Layer 3 of a small transformer language model trained on English Wikipedia (11 layers, counted from 0, width 64).
Take only the direct path to the model's output, skipping the later layers: a vector added to the residual stream pushes a token's score in proportion to its dot product with that token's output vector.

Output vectors of the tokens that the questions are about. A number n stands for (n - 500) times 0.004.
"clud": 642 507 297 530 600 395 451 548 622 846 343 451 436 273 489 344 495 732 104 429 532 318 263 956 420 216 419 271 124 288 711 445 565 714 661 789 535 283 340 382 168 454 724 395 559 795 477 419 552 521 531 550 513 960 364 457 844 612 603 379 651 578 719 406
"an": 627 439 604 474 455 310 411 353 392 432 243 507 576 416 424 400 641 364 573 225 538 516 630 535 605 651 345 566 628 404 464 600 525 706 515 607 410 510 689 628 691 605 503 694 374 364 548 621 522 446 438 355 452 592 341 609 425 460 395 574 562 374 607 509
"ember": 357 542 350 356 507 332 587 615 607 366 634 443 392 279 603 536 433 634 332 812 105 537 687 629 813 603 346 676 425 381 350 156 500 722 567 785 857 438 446 490 474 445 618 423 421 699 534 391 457 691 450 590 156 620 370 485 445 374 583 715 539 432 465 395
"pp": 291 588 468 428 671 673 500 596 535 836 466 497 403 404 606 495 548 456 400 333 248 449 313 499 507 322 520 507 580 480 558 720 306 623 536 671 505 391 408 322 272 475 674 451 726 455 449 576 569 260 588 303 498 472 376 375 519 754 810 397 713 707 495 422
"as": 475 439 678 500 481 460 579 395 527 388 524 508 537 647 504 442 737 581 332 222 391 490 537 622 442 559 417 372 587 272 416 617 439 587 517 380 405 531 596 435 552 424 406 632 203 535 593 559 522 447 438 396 720 619 699 594 650 429 474 504 525 629 430 452
"ie": 687 430 534 609 522 211 418 326 547 404 585 490 489 496 530 228 639 525 378 509 341 506 591 613 676 960 549 325 341 607 469 495 668 704 433 504 635 625 423 483 573 450 608 476 336 516 559 360 482 432 570 311 400 398 486 555 553 431 413 587 612 253 614 520
"ium": 595 584 571 413 619 388 558 591 664 627 728 445 333 363 546 362 516 521 569 746 499 658 673 593 619 788 378 434 534 642 382 236 680 336 624 416 396 359 440 489 405 212 402 540 578 398 585 211 581 474 615 617 406 359 545 229 669 569 439 574 564 383 417 313
" |\n\n": 572 608 566 264 643 572 609 721 609 493 568 502 498 466 752 457 556 467 739 626 287 439 406 409 658 304 443 588 600 380 552 274 584 690 326 629 313 476 452 450 454 464 421 278 518 420 447 626 511 618 269 591 495 444 573 637 410 496 497 544 567 401 541 231
"ents": 523 463 379 322 489 756 411 737 422 715 554 384 442 268 568 518 603 766 288 661 558 558 421 834 441 511 228 361 639 526 516 271 618 570 482 329 601 480 885 374 597 293 476 538 293 351 781 473 498 350 469 505 545 604 461 481 578 541 274 478 629 476 642 194
"ward": 341 477 151 649 578 745 591 520 329 636 764 544 203 450 722 565 614 659 464 373 290 559 151 617 658 610 504 558 370 506 880 468 629 441 353 552 632 280 419 632 175 316 547 520 485 576 602 537 489 462 561 433 584 471 275 411 465 668 529 315 577 516 419 584
"e": 613 337 675 489 278 607 515 464 210 425 498 513 507 575 697 475 647 397 382 531 688 425 481 395 363 769 368 655 596 470 289 581 531 634 513 536 630 448 568 623 603 652 585 531 433 669 507 396 504 378 476 435 540 333 449 196 236 471 517 371 656 439 713 513
"ween": 561 436 399 171 600 209 550 499 421 482 678 460 445 558 772 700 147 563 427 210 548 490 424 730 442 305 195 334 391 388 675 297 628 890 475 294 588 520 400 907 272 447 692 92 492 687 524 421 690 596 610 415 203 690 450 526 475 885 454 703 435 483 974 577
" Dec": 312 681 558 568 528 371 565 500 604 575 534 491 526 418 608 509 459 624 615 693 511 479 454 464 463 439 520 509 197 453 680 477 528 584 439 569 321 442 450 533 328 471 538 634 257 426 446 383 599 693 621 494 430 450 447 441 425 521 633 311 467 677 618 440
"_": 421 598 510 284 506 460 589 514 452 594 512 519 465 127 308 485 460 574 514 433 367 773 572 511 504 518 471 519 473 459 616 458 462 519 414 642 622 414 356 704 509 467 387 381 438 317 480 365 746 416 454 694 422 605 531 445 501 851 530 503 386 700 585 591
"is": 446 566 423 640 541 483 627 456 238 682 595 464 415 508 536 242 579 402 590 472 702 399 517 630 369 686 444 649 455 377 330 589 545 339 554 430 207 570 487 470 477 545 448 612 457 319 464 347 547 442 593 526 614 644 567 606 424 423 574 595 536 293 628 668
"m": 384 582 385 544 518 709 381 606 443 530 609 520 604 710 392 518 359 529 420 321 418 427 603 510 410 591 645 556 543 598 619 550 384 563 471 474 672 354 628 453 601 546 466 448 367 274 382 632 369 269 634 633 589 645 458 573 516 323 522 250 631 378 416 546
"ave": 592 714 398 206 513 364 680 343 292 547 327 462 443 620 555 241 451 613 498 305 325 408 451 589 584 798 210 651 487 322 629 435 322 670 527 639 628 622 577 783 512 291 583 567 498 636 852 585 519 402 396 700 553 353 22 561 651 676 331 440 379 572 629 474
"ject": 328 532 453 298 570 444 350 647 456 696 434 487 429 402 388 439 676 706 329 499 436 757 231 829 320 426 246 744 420 474 833 567 661 782 468 421 550 317 389 628 466 306 531 672 460 510 461 462 593 564 613 310 473 472 500 325 646 643 444 397 550 596 524 416
"sh": 311 685 538 499 367 353 476 689 652 651 487 475 387 511 490 364 341 466 590 337 491 586 579 370 546 440 462 535 317 672 514 549 639 685 522 534 323 342 749 473 341 506 498 508 627 659 544 577 443 197 616 352 448 446 467 545 631 639 588 523 601 360 530 360
"are": 478 614 575 446 528 454 604 463 362 266 430 445 492 570 367 354 683 672 610 422 457 614 499 631 528 703 436 404 334 524 349 507 598 576 391 466 686 710 724 446 474 431 462 387 338 357 583 786 473 324 280 513 489 606 384 430 431 471 490 537 461 442 644 788
"pl": 376 552 604 533 540 576 472 671 508 708 531 463 451 293 318 483 419 228 365 432 392 358 527 362 359 594 399 622 620 700 575 389 608 663 627 668 693 281 716 486 440 370 662 570 440 636 510 418 324 507 516 506 505 701 230 509 560 438 699 328 561 574 423 410
"ter": 64 283 537 617 597 390 403 260 498 361 880 459 534 659 484 311 516 487 372 501 602 615 486 761 488 502 394 482 350 619 623 459 591 746 671 523 553 446 636 729 211 426 550 266 646 502 370 512 377 576 568 558 527 416 462 703 508 580 547 360 527 342 527 453
"nd": 235 511 673 547 448 691 451 705 549 552 444 493 695 517 679 741 459 552 395 452 446 513 381 474 303 384 645 579 624 556 647 495 561 670 470 622 490 407 637 559 61 337 497 531 395 532 378 414 677 290 483 565 426 495 41 231 605 872 523 427 720 626 294 331
"ative": 478 213 456 387 645 365 586 256 731 483 558 406 698 282 692 654 585 641 595 353 451 427 536 601 273 893 332 624 612 385 367 486 373 565 495 560 558 450 530 602 414 379 482 266 391 322 635 308 675 692 606 400 597 689 491 476 713 606 388 693 353 509 325 400
"ec": 616 345 505 207 588 636 632 393 475 481 571 514 303 357 603 476 691 495 356 366 574 560 507 526 486 531 406 446 689 318 453 492 263 801 491 452 520 475 369 399 581 385 513 649 495 473 474 442 336 422 742 617 332 514 509 661 366 562 651 573 652 443 867 374
"ican": 423 552 228 367 567 59 594 332 396 681 317 433 421 94 766 630 404 583 559 429 359 633 425 744 833 599 313 568 580 492 506 553 388 662 780 632 263 442 237 432 344 268 582 485 499 537 718 409 590 456 553 449 184 576 793 524 617 869 463 622 704 481 516 485
"erson": 293 440 481 567 426 415 454 698 439 616 437 484 237 400 630 364 573 677 608 640 246 654 417 493 797 503 170 516 431 624 576 65 628 902 744 572 408 460 391 634 409 288 710 487 410 550 682 633 292 450 650 526 365 365 388 356 527 788 579 516 360 521 371 667
"ident": 464 374 527 336 567 569 625 681 431 713 332 426 467 404 486 209 328 507 321 652 486 589 521 551 574 659 258 618 685 253 600 341 528 549 510 439 628 544 705 447 545 448 523 424 253 677 585 661 382 426 603 718 363 780 382 559 550 529 631 566 408 500 356 227
"ark": 277 601 545 360 495 540 205 427 476 467 524 477 356 416 680 300 615 689 529 552 217 597 627 578 606 757 465 492 343 236 378 363 484 678 615 625 626 533 512 597 531 372 433 561 509 519 531 539 318 403 689 468 506 834 226 277 485 514 495 611 563 694 485 577
"lect": 274 407 489 436 621 239 712 450 384 747 420 499 504 410 541 636 579 468 485 506 156 598 393 909 368 336 254 698 408 388 605 516 589 693 246 541 836 645 669 383 463 405 471 383 416 677 397 332 631 480 584 395 583 675 419 440 655 504 547 491 563 406 657 390

Each question shows what one neuron of this layer's MLP adds at an activation of 1. A number n stands for (n - 500) times 0.0017.

n45: 456 506 566 408 471 656 509 651 457 551 573 622 687 571 468 368 599 590 510 558 537 299 259 422 421 348 446 549 441 438 601 570 526 454 517 415 523 578 570 539 444 497 579 334 394 438 489 575 468 618 548 695 558 492 530 438 593 447 505 578 336 291 502 390
Which of these tokens does it push down most? "ican"

n161: 398 356 637 606 600 459 481 561 315 506 592 558 491 591 693 360 599 410 504 431 497 600 554 311 590 515 525 525 276 462 401 796 523 463 444 564 323 579 342 449 312 360 486 555 504 472 463 636 348 488 723 583 646 605 436 634 337 522 482 546 550 335 609 530
Pushed up most: "is"

n105: 420 569 508 412 490 685 512 468 649 540 545 398 713 605 545 415 504 596 594 506 483 305 346 389 364 229 637 588 537 340 488 469 485 501 541 483 512 268 633 588 597 580 426 380 595 542 468 509 520 598 400 587 633 505 579 564 340 393 427 372 513 421 457 561
Which two tokens does it push up most, strongest first? " |\n\n", "m"

n27: 681 501 538 293 503 407 459 516 518 559 564 695 449 523 442 447 427 531 446 523 557 525 668 493 374 702 455 361 474 523 371 398 371 335 552 452 513 430 332 443 498 602 648 690 598 488 330 377 866 466 415 763 523 462 431 334 534 701 536 439 628 536 317 630
Pushed up most: "ium"

n53: 498 486 538 606 536 410 472 515 572 446 522 424 411 418 443 525 698 327 467 449 338 553 587 452 599 307 507 636 494 412 659 655 554 446 757 484 481 675 367 447 454 642 453 536 520 519 480 561 450 451 489 223 602 698 433 388 492 531 452 350 483 494 646 579
Pushed up most: "pp"

n138: 394 505 476 607 549 475 315 558 299 614 466 441 637 667 594 481 526 459 574 432 553 571 421 489 577 546 480 442 475 403 475 479 500 558 372 528 533 400 409 648 404 420 391 477 475 657 518 739 614 615 533 226 496 422 610 338 359 638 345 597 388 482 655 599
Which of these tokens does it push down most? "pl"

n199: 457 573 510 348 386 470 550 579 498 536 507 414 558 597 443 470 229 428 462 465 584 482 301 496 476 742 519 600 620 637 362 442 454 610 542 476 639 426 715 503 826 424 450 495 412 445 649 507 599 519 470 364 533 402 462 486 537 571 420 480 377 398 630 529
Pushed up most: "ave"

n170: 515 608 599 462 551 408 716 460 342 351 376 526 406 589 565 503 529 578 477 581 285 543 728 650 448 636 386 545 420 552 528 520 440 651 463 285 572 465 471 495 383 587 713 441 536 529 729 590 571 394 298 407 584 473 365 645 597 478 359 375 406 567 517 382
Pushed up most: "ave"

n226: 540 582 636 456 296 421 618 483 521 366 520 619 365 532 554 330 466 479 495 441 685 549 630 510 524 568 518 531 571 481 432 433 565 584 522 539 625 364 632 285 631 389 350 433 608 416 277 374 452 505 622 495 531 487 622 524 547 555 339 613 401 405 597 576
Pushed up most: "ium"

n222: 456 358 569 500 443 412 478 450 405 512 560 598 298 559 601 319 229 528 493 482 479 540 616 472 829 282 612 479 523 506 273 638 653 752 280 236 694 395 376 397 596 751 587 537 354 397 698 539 450 699 356 396 469 492 478 718 418 408 471 538 503 470 624 423
Which of these tokens does it push down most? "nd"

n186: 365 459 518 375 763 472 462 615 433 612 662 526 422 487 551 513 579 551 532 550 450 596 382 518 374 338 351 540 479 303 544 432 608 492 448 637 469 538 553 636 479 263 309 642 419 468 572 583 342 643 589 312 465 490 515 410 526 295 538 661 630 581 547 482
Pushed up most: "ject"

n83: 521 603 412 349 604 414 721 377 532 563 502 485 487 570 385 468 523 556 491 311 458 428 572 590 527 462 491 543 543 465 543 474 361 522 584 537 660 522 525 396 641 527 374 630 399 427 640 541 669 438 605 607 422 412 409 320 500 505 412 682 510 323 547 419
Pushed up most: "ave"

n236: 550 270 616 533 597 692 355 609 513 455 598 466 620 490 545 524 705 512 653 531 439 426 303 444 580 577 338 488 365 495 477 339 574 353 362 602 539 507 529 384 489 587 453 412 549 465 578 633 463 527 535 582 545 560 531 489 452 434 449 456 558 320 459 494
Pushed up most: " |\n\n"

n126: 563 405 583 409 416 493 594 483 604 475 620 516 349 570 261 505 577 649 471 569 466 703 423 458 644 621 374 449 596 416 565 513 604 421 273 420 568 617 551 517 687 532 508 447 466 434 504 603 478 543 683 488 554 613 439 347 526 297 503 595 556 470 468 245
Which two tokens does it push up most, strongest first? "ident", "ents"

n59: 384 503 579 411 526 622 493 412 507 331 443 585 409 536 467 474 708 194 579 637 389 442 669 549 473 609 545 386 425 749 754 319 356 420 568 342 456 593 238 400 394 387 309 416 497 178 692 422 406 332 344 597 642 703 375 925 549 621 720 535 801 565 547 481
Which of these tokens does it push down most? "e"

n67: 312 675 480 576 620 274 475 521 456 322 505 409 491 351 411 387 477 457 468 531 455 758 506 672 441 563 526 638 573 571 373 515 446 535 433 650 417 314 434 494 485 547 541 538 317 536 597 626 633 566 621 451 382 470 456 485 551 478 376 487 507 593 587 498
Pushed up most: "ican"

n238: 492 424 538 586 568 569 676 376 306 652 552 485 397 352 633 587 509 479 560 290 492 586 582 255 540 594 295 539 480 443 639 589 550 484 444 574 487 502 310 540 509 428 620 520 504 494 401 451 371 416 736 426 573 547 508 419 480 576 612 644 414 624 518 519
Which of these tokens does it push down most? "ents"

n82: 557 548 442 680 630 223 500 408 485 371 355 452 372 479 490 609 678 456 643 478 486 571 544 457 343 416 527 630 700 383 617 261 590 556 787 557 488 476 312 351 357 502 324 476 532 391 650 459 390 495 555 575 553 514 505 847 747 424 459 458 707 371 500 310
Pushed up most: "ican"

n29: 603 463 587 604 561 467 486 407 376 602 553 521 605 603 619 431 371 393 228 622 450 517 483 481 451 552 486 368 448 576 480 592 541 576 524 623 483 583 309 556 426 513 453 395 719 401 579 529 285 325 449 522 395 542 468 556 478 581 757 477 499 595 434 469
Which of these tokens does it push down most? "ents"

n92: 663 464 549 450 480 618 656 356 446 521 572 573 423 452 474 464 666 309 513 498 385 721 589 493 632 397 525 366 570 288 441 456 508 487 463 625 617 608 524 328 580 471 558 388 496 503 465 539 525 553 404 356 281 485 472 578 417 474 540 512 444 485 661 689
Pushed up most: "ec"

n221: 616 505 466 661 563 501 658 510 631 512 446 329 399 385 482 530 378 516 492 506 583 394 421 502 635 524 551 514 509 394 435 660 463 360 579 647 616 418 499 481 686 496 517 589 442 486 310 374 534 482 445 430 485 427 324 494 582 528 589 557 480 419 547 588
Which of these tokens does it push down most? "ter"

n178: 336 340 608 522 455 474 563 486 514 276 552 516 429 405 476 476 305 358 637 486 508 537 822 543 515 540 577 507 405 650 416 631 441 430 531 476 571 576 492 321 457 593 541 502 435 347 633 384 610 375 480 514 386 528 434 554 582 777 426 696 445 558 700 531
Pushed up most: "_"

n125: 587 349 311 542 364 587 613 491 605 554 496 380 499 637 407 455 516 551 506 509 458 403 414 527 535 464 628 424 553 597 626 378 351 510 494 524 551 529 549 609 384 426 525 375 636 567 732 516 522 325 505 651 474 479 504 529 405 441 573 409 343 596 526 442
Which of these tokens does it push down most? "an"

n31: 403 531 621 595 480 454 632 640 351 498 440 489 430 367 483 585 601 298 481 617 554 597 547 542 470 808 479 498 479 659 446 336 444 239 616 432 450 427 614 631 621 313 243 505 547 487 553 520 452 516 472 616 363 455 450 367 562 554 598 563 439 471 372 597
Pushed up most: "ium"

n54: 472 380 620 641 474 414 449 389 595 645 478 551 538 824 264 504 632 493 528 347 527 519 454 526 560 498 692 476 449 274 482 461 579 515 699 444 529 589 568 340 461 597 357 337 551 602 470 559 494 350 542 523 534 627 623 370 471 568 449 482 465 376 392 513
Pushed up most: "as"

n0: 552 550 488 500 633 576 396 548 415 472 685 573 529 624 488 509 576 678 615 478 460 439 506 396 561 427 413 456 548 359 495 539 496 316 537 389 686 568 475 375 611 343 584 448 519 484 499 416 597 514 350 608 590 462 579 604 429 396 446 296 697 442 489 589
Pushed up most: "m"

n230: 508 342 652 486 554 507 415 410 392 675 722 389 689 411 379 624 561 746 467 443 477 554 449 437 734 527 587 585 317 380 486 549 654 623 534 402 404 537 505 481 402 511 604 531 413 431 436 491 516 609 442 414 381 543 438 376 505 414 401 638 551 480 402 524
Which of these tokens does it push down most? "ave"

n36: 588 484 612 466 593 494 516 477 482 539 610 337 525 530 345 467 593 326 394 539 402 508 546 436 444 451 498 480 456 442 525 386 580 393 493 455 612 559 508 632 487 411 359 364 371 557 553 469 465 591 658 737 504 500 523 625 493 466 471 452 628 518 607 381
Pushed up most: "ident"

n251: 416 535 498 535 445 379 366 620 403 531 644 466 458 606 450 547 504 462 518 585 434 563 578 529 311 513 505 544 589 566 665 525 530 448 528 411 540 450 668 413 598 504 433 543 498 450 453 702 279 540 527 476 599 540 404 468 363 474 574 331 620 465 462 642
Which two tokens does it push up most, strongest first? "m", "pl"

n24: 449 437 506 507 637 561 484 570 448 481 453 646 455 446 484 510 556 570 649 366 566 420 465 599 515 435 571 534 386 461 411 528 322 431 659 467 715 591 369 510 441 610 609 377 373 380 660 572 443 603 430 488 488 484 602 588 357 423 243 531 656 415 441 604
Pushed up most: "are"

n225: 498 376 377 537 96 516 651 584 711 446 316 427 681 411 177 363 593 418 403 433 600 572 524 515 437 671 643 393 716 607 593 374 314 547 278 463 571 320 484 433 602 547 571 362 667 421 459 479 778 261 509 591 548 696 494 627 636 731 506 486 422 605 489 593
Pushed up most: "_"

n177: 442 620 509 597 640 378 522 429 335 403 790 630 460 438 575 595 524 403 479 705 530 683 391 463 547 476 438 437 597 550 470 625 500 719 543 676 641 629 465 403 501 355 439 483 286 467 474 469 481 672 308 157 320 370 579 463 257 454 426 620 471 441 538 610
Pushed up most: "ember"

n254: 583 507 690 307 562 208 507 394 441 337 569 611 606 459 379 648 454 464 510 404 459 448 599 394 479 466 555 615 543 370 371 567 283 579 645 436 550 416 332 614 526 497 490 513 355 398 515 489 548 614 584 649 611 398 526 577 584 335 561 607 402 572 386 605
Pushed up most: "ative"

n191: 411 549 577 462 385 601 479 429 610 536 594 422 359 513 403 311 413 610 506 518 337 496 446 473 650 631 593 580 614 504 605 517 502 531 547 406 481 362 326 506 520 395 582 540 462 466 572 562 662 643 442 537 518 569 441 327 456 671 245 675 424 533 698 401
Pushed up most: "ave"

n167: 422 551 326 504 435 539 386 520 485 582 458 746 453 702 419 445 536 579 457 593 381 465 428 457 360 568 379 552 417 470 573 457 730 500 296 409 566 483 416 589 441 543 439 439 403 420 388 549 537 642 449 715 439 638 666 724 434 392 639 449 586 568 425 497
Pushed up most: "m"

n14: 499 455 458 451 441 325 591 397 474 472 547 596 416 652 316 524 544 562 668 552 344 472 581 560 485 340 283 604 593 409 661 512 575 464 485 521 510 585 616 356 654 379 526 465 681 519 350 410 544 522 600 388 402 514 392 387 655 386 442 497 566 589 643 463
Which two tokens does it push up most, strongest first? "lect", "ject"

n114: 483 490 572 534 465 485 378 530 589 509 536 689 367 469 261 547 542 542 359 361 655 399 413 480 473 465 463 403 453 490 563 516 357 424 475 672 528 515 617 514 704 404 469 488 472 543 509 387 496 290 513 479 415 673 462 471 775 643 439 482 493 490 711 646
Which of these tokens does it push down most? " |\n\n"

n50: 516 376 555 582 259 454 426 549 383 314 418 365 523 560 186 498 417 528 322 487 349 662 487 658 421 661 510 711 591 586 488 396 464 539 278 375 648 733 376 494 434 702 607 457 564 520 529 493 562 439 630 646 444 444 346 651 431 561 449 570 503 706 520 500
Pushed up most: "ave"

n231: 357 431 637 699 492 520 558 488 570 520 423 332 384 308 454 721 566 498 440 436 495 448 402 669 435 440 572 580 527 398 695 396 505 398 512 383 518 404 648 526 561 561 379 529 428 427 647 545 469 432 498 603 621 623 435 510 477 410 559 554 496 609 394 439
Pushed up most: "ents"

n205: 512 557 543 424 525 376 499 350 450 462 559 626 675 658 449 607 524 584 506 456 658 689 455 749 583 596 437 561 757 376 541 508 558 541 591 493 292 435 486 511 493 501 613 328 594 534 334 311 624 543 459 474 450 555 575 432 561 361 428 215 372 421 420 373
Pushed up most: "ter"